Layer 6 of a small transformer language model trained on English Wikipedia (13 layers, counted from 0, width 128).
A neuron's activation on a vector x is SiLU(gate . x) times (in . x), where the dot is the dot product.

Input weights of the MLP neurons that the questions are about. A number n stands for (n - 500) times 0.0018.
n5 gate: 759 482 668 547 670 500 489 758 516 722 452 465 422 448 693 526 423 523 485 868 527 728 511 679 553 429 570 530 465 584 367 313 460 597 562 672 591 347 730 284 371 406 404 492 650 530 574 417 349 314 586 595 537 496 454 376 554 413 474 819 529 430 588 507 435 321 355 618 675 306 236 371 396 481 474 684 668 414 465 291 455 412 577 646 240 366 592 596 474 593 209 416 605 504 632 443 507 548 496 391 511 538 508 644 493 694 511 574 469 350 315 589 512 440 463 492 772 655 370 409 534 413 433 485 561 523 386 523
n6 gate: 594 511 404 548 466 697 174 373 568 778 448 575 657 681 603 433 670 492 274 523 681 623 504 394 450 477 493 404 453 777 669 466 666 605 281 608 527 744 544 515 707 427 387 363 637 463 561 353 591 485 427 570 429 587 650 613 630 508 354 430 681 712 403 539 647 508 693 685 447 379 459 591 341 431 590 249 474 543 422 493 322 512 482 394 492 440 605 219 616 432 481 352 524 435 367 242 541 158 403 478 537 450 560 573 653 376 546 541 636 409 614 421 551 417 635 516 668 439 438 557 440 412 526 863 461 480 440 516
n18 gate: 457 463 541 511 186 421 466 511 468 561 428 405 422 624 500 470 639 512 500 423 627 307 523 512 635 413 335 401 473 488 597 530 585 718 379 463 454 482 341 616 439 467 449 426 319 410 429 240 371 399 424 703 590 504 592 492 323 569 638 352 413 403 403 514 407 728 921 512 474 628 763 602 481 504 474 670 534 441 340 567 338 512 432 481 713 440 376 485 642 442 716 585 260 397 865 327 563 673 720 419 631 512 349 515 399 523 477 620 306 769 508 543 484 284 485 748 511 397 554 508 606 449 421 596 423 539 771 535
n54 gate: 472 341 526 436 385 693 218 595 573 453 594 395 344 538 515 431 658 356 218 292 598 454 515 749 480 349 527 520 341 551 462 624 413 523 344 617 618 515 266 439 269 638 643 316 426 550 474 444 166 512 664 360 580 516 555 309 670 224 473 647 444 587 238 435 453 331 413 359 743 515 473 437 282 317 454 508 280 741 664 508 512 567 467 454 370 527 480 653 412 445 648 549 571 539 547 724 701 669 626 305 496 579 394 606 801 554 508 350 559 376 601 599 608 423 611 492 500 445 406 570 361 608 396 465 311 600 546 540
n95 gate: 620 637 282 449 421 632 496 736 701 492 369 404 476 575 438 433 610 719 374 605 675 692 452 720 252 480 322 278 730 654 579 396 481 504 550 410 309 500 21 444 391 492 570 483 477 323 526 307 641 567 608 621 401 241 573 632 534 436 551 336 557 598 447 541 745 346 655 399 321 488 226 343 512 637 496 586 512 600 760 566 440 769 455 488 586 484 434 635 433 637 319 578 397 460 709 407 579 397 484 453 623 468 281 391 657 369 331 389 533 432 464 633 216 432 500 283 528 355 577 540 448 415 278 606 573 488 512 443
n100 gate: 549 646 477 397 589 563 599 624 273 463 538 554 198 652 443 352 404 602 723 548 636 566 598 529 444 661 585 822 403 468 488 414 324 508 776 373 735 653 481 531 428 736 464 492 500 597 596 519 464 625 545 561 519 586 440 565 628 468 620 552 477 673 492 731 508 529 319 488 379 504 344 387 685 484 406 512 496 790 532 316 492 392 326 287 568 367 339 372 469 470 616 328 711 421 441 760 295 539 380 565 399 484 471 807 365 477 468 410 492 304 385 589 678 626 473 375 433 928 444 421 574 515 399 784 632 512 319 464
n119 gate: 653 542 724 340 504 526 468 342 406 500 687 541 500 667 386 581 576 500 583 365 417 335 586 330 591 500 465 563 472 508 631 492 416 360 241 856 647 622 550 411 595 719 556 318 534 496 187 485 744 322 222 367 469 373 516 476 645 429 307 476 455 634 368 409 288 476 352 441 586 578 829 545 756 295 655 620 426 439 323 324 636 476 434 672 416 500 540 597 388 582 515 637 668 402 429 611 485 496 458 322 330 441 356 298 442 333 484 415 520 313 626 585 516 434 713 488 449 567 500 516 294 696 655 663 619 633 465 556
n164 gate: 322 268 705 679 589 698 530 522 153 394 604 461 511 593 639 470 684 368 565 553 378 518 459 621 519 673 366 606 662 462 571 455 441 556 535 463 382 335 628 455 393 395 237 531 303 511 419 591 462 556 518 482 589 390 458 337 572 610 485 573 446 364 250 595 581 559 630 416 530 395 526 522 335 318 746 324 358 250 601 640 361 695 355 605 462 668 696 493 329 429 356 500 557 353 421 744 629 522 570 343 545 618 622 416 766 537 496 466 427 564 508 671 554 459 437 500 606 640 443 481 264 750 563 615 577 399 297 604
n179 gate: 617 446 591 511 523 334 666 727 688 379 579 312 596 391 576 365 277 750 638 579 456 393 578 573 274 469 801 520 400 559 481 438 690 531 569 439 536 496 629 337 662 572 432 391 519 500 618 356 622 539 526 313 639 394 460 552 541 500 523 376 358 408 536 744 285 577 289 488 481 383 589 564 396 378 519 751 403 321 423 538 601 524 471 261 380 535 628 751 446 370 600 409 521 575 273 377 358 426 431 390 600 242 603 639 277 970 492 636 476 605 594 452 597 398 574 656 598 484 341 323 710 572 453 524 675 532 615 544
n193 gate: 465 708 565 504 629 430 477 661 726 416 587 562 526 570 703 515 572 373 459 508 334 609 325 461 621 351 493 297 412 360 452 236 409 408 396 649 315 420 605 655 700 684 282 527 408 507 363 507 470 496 436 427 629 473 413 423 518 321 375 656 507 493 538 469 580 407 489 681 426 663 400 340 332 485 663 530 548 562 335 271 752 682 535 641 485 770 530 644 570 458 394 543 316 627 321 553 310 161 346 579 625 568 645 583 749 378 507 570 447 437 601 440 577 541 496 443 571 721 617 369 641 539 415 523 314 427 431 367
n206 gate: 477 622 405 493 403 386 553 600 595 532 312 346 689 590 302 567 319 702 637 565 485 419 674 249 435 406 489 412 662 435 563 274 434 653 348 253 611 566 294 668 263 423 325 305 446 537 568 321 345 537 359 702 712 496 427 403 665 553 530 515 392 419 500 345 384 633 481 366 496 305 620 403 573 386 500 404 605 457 465 577 444 588 624 557 415 403 670 377 552 496 593 361 305 587 651 255 615 522 489 471 481 473 603 462 433 605 382 683 554 654 276 600 325 606 515 373 299 264 630 318 481 714 579 523 692 554 537 682
n210 gate: 593 615 394 687 546 393 694 588 533 430 670 643 519 484 477 496 448 520 405 599 405 676 535 573 500 328 334 626 456 441 469 496 378 643 585 397 417 363 599 205 401 610 500 419 347 546 566 307 846 225 729 588 589 435 369 548 414 551 423 544 522 753 304 496 632 427 580 548 539 504 380 313 424 646 585 628 344 524 311 618 516 707 368 578 392 613 396 519 639 359 327 485 269 818 273 460 358 574 542 504 454 670 636 746 358 255 602 473 500 375 445 515 762 414 585 340 547 425 389 240 473 590 461 516 393 713 431 244
n236 gate: 468 787 398 374 515 500 441 588 508 566 351 365 304 597 561 500 169 323 642 619 571 504 332 330 333 656 488 587 364 266 535 469 656 237 883 485 441 299 397 337 551 458 279 492 426 439 574 545 347 353 455 508 485 561 345 271 615 504 388 376 541 500 484 435 468 362 655 231 516 399 492 578 532 437 531 329 699 179 468 328 313 508 661 535 277 554 372 454 423 333 488 553 487 547 645 726 531 438 707 591 608 619 336 595 554 341 524 357 576 516 362 389 681 664 361 688 307 512 567 382 597 496 504 440 325 576 389 632
n251 gate: 299 496 411 177 656 656 718 541 317 477 359 613 553 438 363 402 589 718 282 475 643 667 604 453 584 583 172 383 734 588 266 517 633 619 509 581 374 508 589 521 513 556 513 504 492 720 453 592 604 405 540 326 193 383 428 248 437 342 607 526 353 593 496 674 530 681 479 172 451 479 640 667 564 416 508 365 678 642 415 682 909 297 403 745 585 385 479 414 295 563 569 423 625 558 417 487 496 668 724 444 340 500 343 450 386 595 650 327 458 363 487 516 350 430 845 360 404 709 458 608 541 476 496 597 382 555 610 585
n5 in: 461 444 341 433 556 421 293 291 659 529 564 496 478 508 607 609 136 359 584 573 619 634 485 496 388 504 620 672 531 373 598 534 518 334 453 303 604 522 330 481 296 504 641 571 431 687 604 460 565 429 606 615 433 437 512 469 884 447 418 671 329 511 519 465 314 480 446 604 345 394 560 409 481 450 349 636 591 496 652 604 477 225 724 375 454 474 531 346 526 612 362 286 822 359 580 515 589 538 627 555 564 323 313 273 414 636 584 492 527 652 282 529 598 724 459 415 427 584 620 584 322 412 372 411 535 395 776 648
n6 in: 295 667 446 597 488 631 593 590 321 522 462 517 543 611 380 142 520 586 737 625 464 656 492 376 363 436 539 612 529 875 453 556 636 354 603 395 516 628 287 532 564 346 598 364 769 402 440 304 328 500 573 477 174 616 310 525 432 424 417 675 610 422 602 481 512 508 524 435 753 512 323 382 614 692 417 374 694 359 422 652 417 658 773 452 573 413 471 480 307 379 680 454 487 332 540 645 703 461 316 731 406 419 487 359 613 591 696 611 297 595 536 621 377 560 575 370 404 528 597 520 496 611 236 581 573 623 566 349
n18 in: 283 365 567 535 511 493 368 585 485 520 504 523 568 500 451 389 522 425 243 566 603 631 391 398 423 471 475 233 533 434 446 750 581 572 455 550 559 595 306 446 573 567 392 912 593 411 503 542 340 611 503 719 518 477 629 534 514 595 808 329 216 393 366 436 604 632 459 504 269 676 407 566 478 474 547 711 565 489 549 514 359 408 435 569 441 392 366 643 453 417 610 401 512 453 649 548 575 532 578 542 822 493 451 632 739 532 741 504 663 348 292 466 433 572 399 626 391 431 463 471 771 465 590 496 482 407 454 359
n54 in: 549 586 512 826 484 339 838 500 613 343 407 679 488 690 574 709 378 393 581 645 350 211 416 533 306 564 748 416 598 605 496 667 616 630 537 395 443 616 446 713 645 446 369 434 724 645 237 500 644 551 477 554 649 425 718 541 675 512 319 720 515 426 831 493 346 508 484 726 389 532 382 679 402 432 587 366 544 541 676 609 560 622 309 412 602 555 545 599 520 466 727 419 504 452 432 605 336 401 618 492 244 395 743 577 422 520 480 468 659 393 620 598 488 556 583 610 572 388 464 476 777 554 468 553 362 402 410 263
n95 in: 460 378 436 200 415 669 551 473 500 317 793 504 722 573 443 685 619 480 307 480 543 492 434 423 559 547 654 551 624 468 500 403 606 539 391 416 389 466 295 350 457 541 340 460 433 592 163 470 367 330 507 382 412 630 318 528 541 269 423 811 560 561 584 507 536 269 548 445 550 225 288 574 604 457 709 488 271 423 508 466 453 500 686 555 671 527 580 392 473 434 557 534 374 406 555 508 653 469 684 334 446 326 504 646 504 407 735 604 468 399 308 330 187 504 508 440 676 571 638 582 547 620 500 500 409 941 542 584
n100 in: 402 565 239 609 280 621 546 569 509 415 413 297 256 680 239 484 365 560 725 592 663 743 678 431 433 409 382 771 521 605 573 273 311 406 338 496 471 580 335 651 462 699 377 645 280 553 531 743 546 619 437 560 545 466 575 377 559 728 537 559 536 544 293 362 348 663 513 680 397 500 316 476 327 413 520 736 652 590 564 802 373 580 608 508 466 365 454 410 435 547 613 484 460 235 541 479 374 643 407 456 427 780 340 358 606 734 400 680 614 611 317 684 475 657 606 538 537 417 466 226 496 305 631 546 727 364 601 656
n119 in: 352 516 830 448 504 326 591 536 384 346 752 397 290 516 484 553 546 247 641 488 247 548 611 96 367 496 379 574 454 579 488 435 197 378 462 592 811 488 428 390 533 650 626 344 535 452 508 381 455 435 366 612 346 509 562 344 379 475 451 403 277 636 487 450 379 296 517 629 353 431 614 273 659 644 622 442 410 236 222 100 492 316 377 455 253 516 521 476 524 477 484 460 566 525 373 458 327 549 730 488 391 367 534 488 609 516 385 577 492 398 430 624 597 639 334 358 508 636 567 615 516 780 500 600 575 795 540 647
n164 in: 666 527 527 580 473 389 401 488 496 463 796 512 608 309 496 687 380 557 476 651 516 535 516 267 556 374 477 341 419 253 624 598 481 636 480 392 424 538 668 379 576 367 528 476 654 647 411 595 441 340 432 676 488 356 424 480 410 449 613 472 342 485 544 449 520 602 664 388 559 434 407 485 444 274 414 404 253 263 269 573 367 432 485 358 424 387 597 772 726 332 535 534 255 484 606 436 338 710 686 687 617 620 207 643 369 371 694 289 629 661 373 470 443 673 508 810 615 187 636 429 723 485 297 444 428 492 500 387
n179 in: 517 533 361 643 346 548 389 426 575 567 415 377 550 504 284 284 436 483 411 875 658 628 479 496 731 492 488 351 470 555 625 492 443 587 331 516 449 733 451 729 611 732 366 465 716 599 532 589 504 483 544 197 429 171 637 223 504 568 724 203 432 595 612 437 599 618 294 500 387 713 383 343 711 377 692 388 575 583 478 443 446 547 520 571 393 504 104 425 317 640 496 500 346 352 399 568 566 571 289 447 417 751 708 347 364 416 504 350 315 429 538 408 275 601 209 608 267 496 607 542 420 451 588 192 556 643 364 547
n193 in: 557 358 424 489 457 385 540 299 488 552 479 352 736 742 199 519 540 419 214 663 572 504 453 524 512 406 333 516 363 456 535 418 320 741 630 538 643 359 431 344 444 614 447 212 792 655 393 701 571 488 458 554 640 496 241 460 496 681 682 512 553 231 202 474 300 578 540 301 801 613 570 560 629 496 356 632 363 582 423 431 437 396 541 437 448 543 625 446 364 440 469 447 399 429 421 691 566 632 705 462 395 568 628 289 550 293 476 348 484 531 575 485 710 790 465 420 429 690 420 496 391 462 570 616 464 645 539 681
n206 in: 605 782 464 425 532 588 414 604 594 550 530 551 628 548 271 516 438 794 553 434 426 500 740 348 413 630 468 586 675 273 452 484 445 770 546 568 484 619 635 544 430 418 362 391 240 672 328 637 447 500 590 464 709 666 413 479 581 341 432 404 407 635 583 523 380 644 438 554 379 399 480 589 255 418 363 620 354 61 245 337 330 633 733 748 517 633 496 621 371 485 376 654 496 431 630 735 652 331 552 587 331 611 842 426 756 641 500 399 164 447 430 523 441 658 520 417 480 504 281 545 585 551 617 521 471 554 416 512
n210 in: 496 616 603 297 605 360 607 717 335 364 549 540 400 508 413 685 639 421 444 607 259 525 759 328 487 602 487 449 787 362 357 284 459 563 667 496 491 116 587 407 474 639 552 303 621 638 440 455 722 227 606 620 416 358 478 421 666 483 458 600 561 716 600 634 587 553 509 556 458 572 437 484 157 603 584 587 665 504 299 807 525 366 500 530 483 677 604 450 529 593 517 434 687 449 491 578 529 693 471 208 437 401 834 225 437 378 709 529 587 449 167 572 439 161 710 648 410 496 565 462 521 369 534 573 414 212 571 274
n236 in: 682 438 519 642 317 519 309 740 550 589 546 937 690 504 611 395 508 411 361 500 360 596 224 598 456 445 617 655 492 424 212 457 534 520 415 319 500 331 527 695 552 538 747 508 432 558 181 599 500 453 519 416 422 356 408 318 534 694 516 686 624 485 218 632 279 398 468 344 610 410 504 643 512 734 629 412 579 647 541 550 520 484 552 413 375 406 645 430 691 705 585 519 437 532 342 460 392 496 314 531 286 640 409 476 337 555 381 434 552 425 627 377 249 583 325 343 389 317 776 369 492 599 602 564 488 504 589 597
n251 in: 225 611 355 295 435 256 597 500 780 648 454 606 435 513 572 569 321 559 562 598 593 380 737 545 518 478 409 496 365 558 491 583 334 487 559 620 478 338 453 648 225 487 482 803 588 642 356 576 496 517 437 316 253 509 171 577 442 733 651 356 441 479 473 357 433 268 397 500 282 113 582 450 742 619 696 522 483 623 365 359 426 437 508 452 482 99 460 322 374 716 440 457 406 452 684 318 328 305 384 496 275 562 514 553 358 443 584 944 393 391 760 674 464 500 600 289 663 610 478 385 435 648 539 469 589 771 380 671

Each question shows a token from some text and the vector x that enters the MLP there. A number n stands for (n - 500) times 0.011.

"d": 571 470 539 603 415 355 480 457 648 277 648 461 563 491 564 426 524 317 556 644 437 648 262 464 342 416 529 531 364 552 464 594 687 425 597 605 457 677 561 482 509 360 504 426 619 447 412 597 329 531 581 457 613 604 455 462 361 413 565 576 658 572 445 381 577 494 526 500 425 347 659 658 590 424 405 477 514 526 490 481 547 512 576 555 564 490 536 464 610 637 412 506 593 509 478 512 439 592 458 136 586 488 549 550 492 421 452 262 506 429 369 618 432 541 254 376 667 612 483 511 389 539 441 279 466 444 512 468
The neuron with the highest activation: n5

",": 496 509 523 372 403 461 491 470 524 541 507 456 519 554 486 598 388 399 438 461 575 495 443 424 366 548 500 669 461 514 441 666 513 524 588 789 546 555 657 594 598 456 557 467 445 541 455 512 471 558 592 425 669 590 474 794 412 497 741 539 608 610 416 474 541 546 568 546 417 482 613 518 505 449 544 367 505 627 545 858 549 552 489 322 547 528 435 529 495 667 414 475 577 614 599 467 514 571 539 358 616 649 523 401 568 370 640 390 501 509 328 538 389 494 371 312 614 542 400 550 409 472 486 433 504 485 585 516
The neuron with the highest activation: n119

"li": 518 501 518 442 501 358 503 347 523 309 757 419 654 415 516 521 426 545 481 393 523 577 386 400 434 389 741 421 497 674 642 593 481 390 522 477 523 470 522 559 657 501 473 409 453 706 508 512 297 415 725 306 556 607 337 489 524 557 609 512 385 495 415 291 560 476 577 559 412 394 683 534 538 511 595 635 486 719 545 663 545 608 662 345 606 519 575 636 521 558 517 536 557 556 612 437 520 533 412 403 693 528 500 482 455 443 561 340 371 615 603 506 378 619 288 451 559 550 565 529 333 376 562 436 536 440 457 356
The most active neuron and its activation: n179, at about 4.8

"ous": 390 601 588 469 360 477 665 466 644 397 515 392 513 543 549 486 425 373 458 353 451 642 391 489 410 629 466 692 283 463 544 589 559 577 582 586 479 588 468 491 503 362 471 488 615 606 494 564 404 210 610 467 616 510 441 505 412 574 718 650 536 547 573 404 518 619 614 606 468 340 578 547 469 659 586 333 418 580 552 729 476 609 546 553 639 489 603 540 511 629 438 383 641 509 472 506 516 529 519 287 501 535 649 459 506 357 561 229 519 519 399 576 532 523 433 518 554 543 449 349 494 440 626 489 452 438 519 465
The neuron with the highest activation: n210

" |": 336 641 464 341 505 545 554 434 510 415 427 311 529 508 526 420 512 449 472 482 432 462 458 494 425 320 591 528 360 513 532 488 587 628 586 610 446 690 641 595 615 508 508 397 535 463 350 517 486 423 561 303 562 687 577 620 481 512 835 602 524 600 490 486 608 495 614 496 417 474 577 612 559 659 404 449 550 408 361 563 553 567 630 444 638 518 381 586 454 731 501 379 487 480 607 478 401 517 556 464 537 676 508 440 607 449 475 388 573 514 463 507 423 509 400 148 524 418 511 477 490 483 503 430 573 381 523 524
The neuron with the highest activation: n251

"l": 426 671 518 514 483 339 585 265 606 580 489 623 503 398 333 369 474 430 552 421 430 748 359 575 479 552 605 391 374 582 535 434 633 595 497 715 519 575 618 487 624 426 550 486 492 541 439 525 384 593 412 441 578 611 428 396 363 567 670 696 628 486 562 294 608 545 438 615 400 488 705 546 647 575 522 343 503 513 461 604 586 470 431 443 446 489 460 597 512 471 644 406 494 576 519 461 520 550 473 532 598 712 684 315 430 432 476 331 480 497 451 453 491 553 503 573 439 482 556 523 412 481 400 405 708 526 312 500
Which three neurons fire most, strongest first? n193, n210, n5

"R": 415 583 547 339 387 325 626 672 630 354 501 279 598 480 250 498 436 269 557 473 324 495 403 474 467 688 592 465 601 525 504 556 633 562 515 591 557 560 502 394 591 520 528 488 610 556 403 587 420 520 594 437 504 500 424 555 346 641 659 641 409 530 493 388 546 536 605 584 412 526 606 643 757 521 433 420 572 644 594 540 470 493 649 456 576 500 345 657 525 505 399 432 656 593 646 336 484 515 455 253 538 617 440 484 565 532 572 381 460 575 432 349 478 632 503 417 640 513 542 546 388 435 536 476 599 494 502 422
The neuron with the highest activation: n251

"s": 413 631 576 455 359 426 509 439 496 526 551 461 586 490 459 605 587 380 560 477 306 543 548 449 383 489 493 320 327 571 594 426 504 498 531 688 559 607 516 493 535 394 508 333 487 324 338 486 326 452 463 495 481 615 555 522 511 517 660 571 537 569 447 382 510 285 580 548 507 437 827 588 601 444 666 317 513 465 532 760 514 575 381 410 629 501 342 606 420 616 481 387 647 620 616 397 467 507 252 270 473 503 655 469 529 419 527 426 425 534 493 505 616 572 571 511 499 600 432 518 513 495 444 451 515 543 271 551
The neuron with the highest activation: n119

"in": 431 663 564 367 424 383 487 553 530 537 656 440 464 497 488 341 493 552 458 536 416 606 393 407 437 436 486 428 281 561 510 680 409 635 479 582 574 624 550 422 555 363 446 420 600 471 500 526 449 534 543 507 650 649 455 605 463 476 685 526 609 597 522 500 400 294 422 598 432 355 726 523 516 612 466 438 382 781 557 639 464 674 402 544 422 452 364 591 597 705 439 397 688 487 527 546 437 524 330 545 645 629 503 300 611 448 424 284 655 546 387 460 446 574 480 492 529 591 443 513 606 474 530 441 518 405 464 399
The most active neuron and its activation: n193, at about 0.76

"2": 321 559 538 420 515 386 688 396 665 303 549 364 665 513 474 461 351 396 613 567 294 473 507 397 420 695 536 351 358 597 465 555 502 548 470 668 689 585 570 623 521 499 536 526 356 414 358 525 411 546 503 609 542 530 451 586 453 493 581 505 362 502 568 463 475 523 632 456 483 332 644 551 526 636 531 569 546 505 555 560 508 431 585 462 552 432 461 656 547 499 359 461 607 559 553 281 370 459 549 366 612 668 549 478 462 366 569 352 640 555 467 332 507 612 405 332 557 576 363 455 366 441 707 324 533 418 449 395
The neuron with the highest activation: n206

"ance": 331 527 665 474 297 382 691 578 623 495 528 391 554 508 541 400 464 510 583 384 449 503 385 470 472 675 634 716 466 522 558 521 518 480 530 683 329 439 587 415 485 394 494 499 540 665 427 583 404 437 594 367 607 356 476 513 301 690 676 630 475 629 391 536 469 488 570 612 501 471 495 619 463 624 532 401 537 474 619 550 416 568 562 527 616 535 587 618 531 531 340 420 602 507 721 434 444 378 393 272 659 502 544 329 599 361 563 374 586 495 507 442 451 657 335 477 641 588 466 368 491 424 450 401 493 496 552 462
The neuron with the highest activation: n236

"-": 448 436 552 375 413 354 657 344 510 400 468 351 328 511 520 556 339 415 460 558 548 624 419 485 329 481 629 488 380 636 427 549 548 460 459 682 532 661 630 544 508 485 461 449 548 463 462 545 424 575 518 590 498 548 350 463 424 460 652 515 504 582 465 442 485 574 699 548 413 313 432 570 587 548 537 310 441 501 863 733 349 472 509 472 527 398 463 714 520 542 387 425 556 608 569 456 531 627 249 346 496 565 509 422 549 526 609 483 537 498 335 376 484 588 393 353 594 454 460 629 378 427 532 310 561 520 478 547
The most active neuron and its activation: n5, at about 4.6

" C": 375 544 562 364 378 382 583 548 545 423 500 499 490 425 414 534 507 343 456 422 378 510 234 403 444 441 643 469 602 566 427 595 628 561 411 796 812 555 615 448 539 383 508 343 467 565 377 559 365 633 525 399 553 476 550 520 424 497 673 560 669 532 462 594 567 550 583 518 443 426 558 552 516 654 484 367 487 497 473 660 550 561 542 251 632 405 425 457 576 624 231 437 595 475 636 458 431 605 495 362 494 723 513 414 502 413 510 519 465 606 411 475 516 542 536 320 533 556 253 556 470 356 594 425 474 512 510 425
The two highest activations, in order: n251, n164

"ef": 481 722 593 452 410 420 615 563 597 418 648 506 420 589 500 452 411 534 401 379 484 481 461 516 540 455 723 510 434 488 522 526 624 580 463 646 451 815 453 622 490 423 557 495 388 439 518 511 579 536 553 417 603 419 444 487 495 395 607 490 614 438 378 475 593 452 518 485 498 338 705 548 508 692 579 391 562 423 543 534 514 738 368 504 673 559 553 665 615 711 417 447 494 597 636 524 363 470 238 379 494 749 561 381 454 562 480 417 507 564 477 370 317 422 362 438 620 635 275 534 568 524 424 288 415 355 351 505
The neuron with the highest activation: n179

"hy": 339 450 577 462 455 456 635 370 597 367 534 415 547 569 372 396 353 556 483 467 511 619 355 530 457 694 416 448 392 510 455 439 600 484 583 674 516 487 653 394 576 340 424 575 522 566 407 660 442 586 496 474 481 539 485 582 456 511 618 593 366 625 451 468 471 643 636 502 514 451 457 554 597 548 584 436 581 620 565 730 329 426 547 490 561 471 393 615 463 639 419 389 543 682 435 436 492 630 435 371 594 415 695 371 507 325 574 316 620 565 511 431 395 558 428 583 466 433 353 415 288 347 424 431 520 670 459 352
Which three neurons fire most, strongest first? n210, n119, n164

"it": 398 657 580 478 337 532 537 406 711 608 633 456 502 456 481 371 432 563 566 509 623 534 165 338 464 597 396 542 539 589 553 562 485 596 579 568 339 461 543 462 526 417 565 439 555 404 418 492 467 479 664 439 574 561 470 394 386 504 597 563 554 542 518 317 518 498 684 527 317 415 595 658 489 603 510 387 382 580 611 622 429 660 738 519 696 592 383 642 587 671 497 561 527 484 509 440 404 590 465 331 645 727 585 521 409 382 493 270 593 663 442 352 463 433 491 558 643 516 404 451 436 499 447 497 592 514 595 541
The neuron with the highest activation: n95

"6": 366 529 543 361 435 535 649 488 498 374 540 347 516 450 495 472 466 455 543 604 413 524 318 498 367 663 615 481 366 567 537 469 503 514 546 814 698 663 611 650 597 394 510 450 498 470 401 513 386 512 623 452 551 544 465 579 448 502 734 612 483 483 656 456 474 561 669 429 566 280 565 514 449 572 536 540 504 513 505 609 542 542 485 487 590 369 300 594 602 565 364 451 564 593 454 346 342 531 464 380 650 747 544 514 420 393 570 410 579 500 489 394 452 478 362 293 412 504 523 440 507 397 518 378 524 341 463 439
The neuron with the highest activation: n206

"S": 422 575 507 460 345 387 679 533 563 411 671 397 590 525 222 481 374 251 493 352 393 608 451 425 403 615 437 523 641 467 532 580 532 513 498 572 612 588 514 481 497 372 659 425 495 542 406 600 482 492 520 556 468 596 506 552 459 573 631 629 405 503 511 435 504 545 600 529 507 492 571 637 661 703 557 472 622 521 565 609 487 506 355 430 578 566 252 590 515 479 499 357 685 527 711 370 523 626 361 334 514 740 563 441 449 596 586 441 485 591 419 418 549 610 454 326 637 675 319 553 389 395 497 484 561 501 454 406
The neuron with the highest activation: n100

"ar": 399 547 583 380 534 311 572 386 461 511 675 534 613 498 387 535 417 521 521 434 339 615 385 499 334 511 532 502 513 520 591 646 620 520 527 593 524 624 579 452 480 283 546 463 443 780 498 582 208 436 535 353 479 602 391 553 547 531 595 552 616 555 402 428 584 481 617 528 547 429 633 468 694 640 595 424 601 531 519 568 538 560 593 432 755 486 488 587 516 494 566 457 659 478 578 450 570 562 395 542 528 560 715 284 471 678 541 343 410 526 484 349 559 488 397 368 536 602 500 551 571 411 579 530 561 318 274 431
The neuron with the highest activation: n251

"20": 363 588 584 357 372 310 637 552 540 379 561 437 402 595 573 550 387 353 550 486 535 443 540 505 394 498 605 373 431 435 475 565 574 552 569 767 701 668 537 497 551 477 580 396 517 439 291 456 497 573 705 425 452 676 562 558 422 445 690 538 506 576 508 537 498 589 565 497 513 526 492 519 519 563 515 490 491 527 587 560 485 461 627 411 604 535 416 511 750 753 534 441 521 594 575 385 335 651 573 571 517 678 533 401 509 315 467 372 604 509 412 452 492 446 291 368 523 512 398 446 520 700 572 303 522 475 453 377
The neuron with the highest activation: n18

"ed": 291 603 579 594 410 563 600 576 698 445 525 443 499 491 619 406 446 401 420 620 618 632 300 446 382 571 470 547 311 539 572 542 481 593 480 615 529 569 544 560 619 375 511 310 517 600 366 524 331 548 679 361 558 617 429 552 344 615 658 485 596 516 497 416 465 475 577 523 634 383 478 724 488 511 481 456 493 506 582 622 410 557 653 515 472 590 513 602 485 678 307 407 587 518 594 453 365 627 424 316 636 664 607 539 569 423 483 341 519 437 379 670 482 649 398 408 543 648 513 496 561 471 634 458 530 468 573 417
Which three neurons fire most, strongest first? n236, n193, n54

"ha": 375 434 649 465 624 374 629 337 596 373 496 442 676 646 203 429 414 381 588 560 498 504 427 425 492 602 612 606 427 523 526 661 482 431 416 583 477 750 588 516 635 550 596 467 473 569 453 539 250 425 563 423 492 493 408 499 537 586 611 583 466 528 553 518 498 447 671 565 403 343 531 559 637 530 472 450 503 525 683 724 412 535 772 536 525 465 458 648 556 548 413 373 533 552 595 478 537 595 603 256 559 585 496 476 562 455 573 333 545 595 436 347 457 469 501 503 665 451 658 434 493 355 356 372 597 437 461 461
The two highest activations, in order: n119, n251

" S": 395 541 494 495 461 379 652 402 608 466 593 451 530 509 242 542 525 293 429 378 475 580 344 542 404 461 475 511 586 495 501 529 520 431 472 758 634 502 588 417 558 385 560 351 494 451 423 563 443 602 480 508 511 718 485 489 356 520 660 533 589 559 587 519 493 494 571 555 479 516 570 499 503 621 466 439 503 445 522 587 501 651 544 244 718 437 384 632 520 623 377 245 614 535 755 401 310 555 440 248 556 730 595 390 497 474 491 464 414 553 371 587 526 581 446 378 581 534 459 522 456 330 487 378 509 510 386 451
The two highest activations, in order: n236, n164

" co": 470 503 707 534 308 386 611 278 516 390 584 425 511 578 454 535 506 457 468 423 447 470 431 501 420 646 493 396 343 491 557 465 461 464 448 700 709 494 611 454 586 384 601 357 499 582 475 461 386 493 555 388 542 417 598 419 411 536 723 477 586 569 394 606 439 397 510 601 460 525 697 493 462 650 596 416 550 577 473 508 471 593 515 486 601 441 531 525 518 843 344 486 579 621 574 459 361 563 375 319 642 706 484 482 576 285 708 546 562 557 370 457 511 627 472 431 558 484 397 508 461 331 497 489 542 441 523 431
The neuron with the highest activation: n119

" 22": 341 579 661 331 376 513 626 416 531 363 600 377 506 451 515 532 399 349 530 456 555 611 377 505 353 702 629 498 462 521 507 529 547 431 464 733 622 581 494 546 565 437 435 361 526 469 400 482 408 394 676 524 668 643 400 566 371 468 671 503 487 558 633 525 457 583 674 566 524 442 645 573 510 580 402 526 502 567 558 580 621 584 603 587 691 569 503 577 635 436 447 422 422 596 564 262 423 586 430 458 568 695 547 451 543 306 531 419 534 652 465 614 542 586 298 448 515 452 563 407 507 481 546 327 587 426 352 452
The neuron with the highest activation: n18

" w": 278 624 595 409 459 505 756 470 637 506 561 414 406 531 458 613 461 410 443 604 416 590 362 521 373 461 394 532 325 480 570 537 493 471 466 605 581 446 521 506 547 437 569 382 480 499 498 678 471 536 461 475 663 483 522 406 513 566 581 544 648 498 476 474 546 366 566 584 592 294 645 532 605 638 322 505 616 615 392 527 421 670 782 367 603 334 548 606 491 630 423 311 615 525 677 411 446 586 434 325 592 638 568 441 496 355 616 523 448 572 509 568 389 448 430 573 663 527 558 387 616 491 404 442 554 359 586 362
The neuron with the highest activation: n5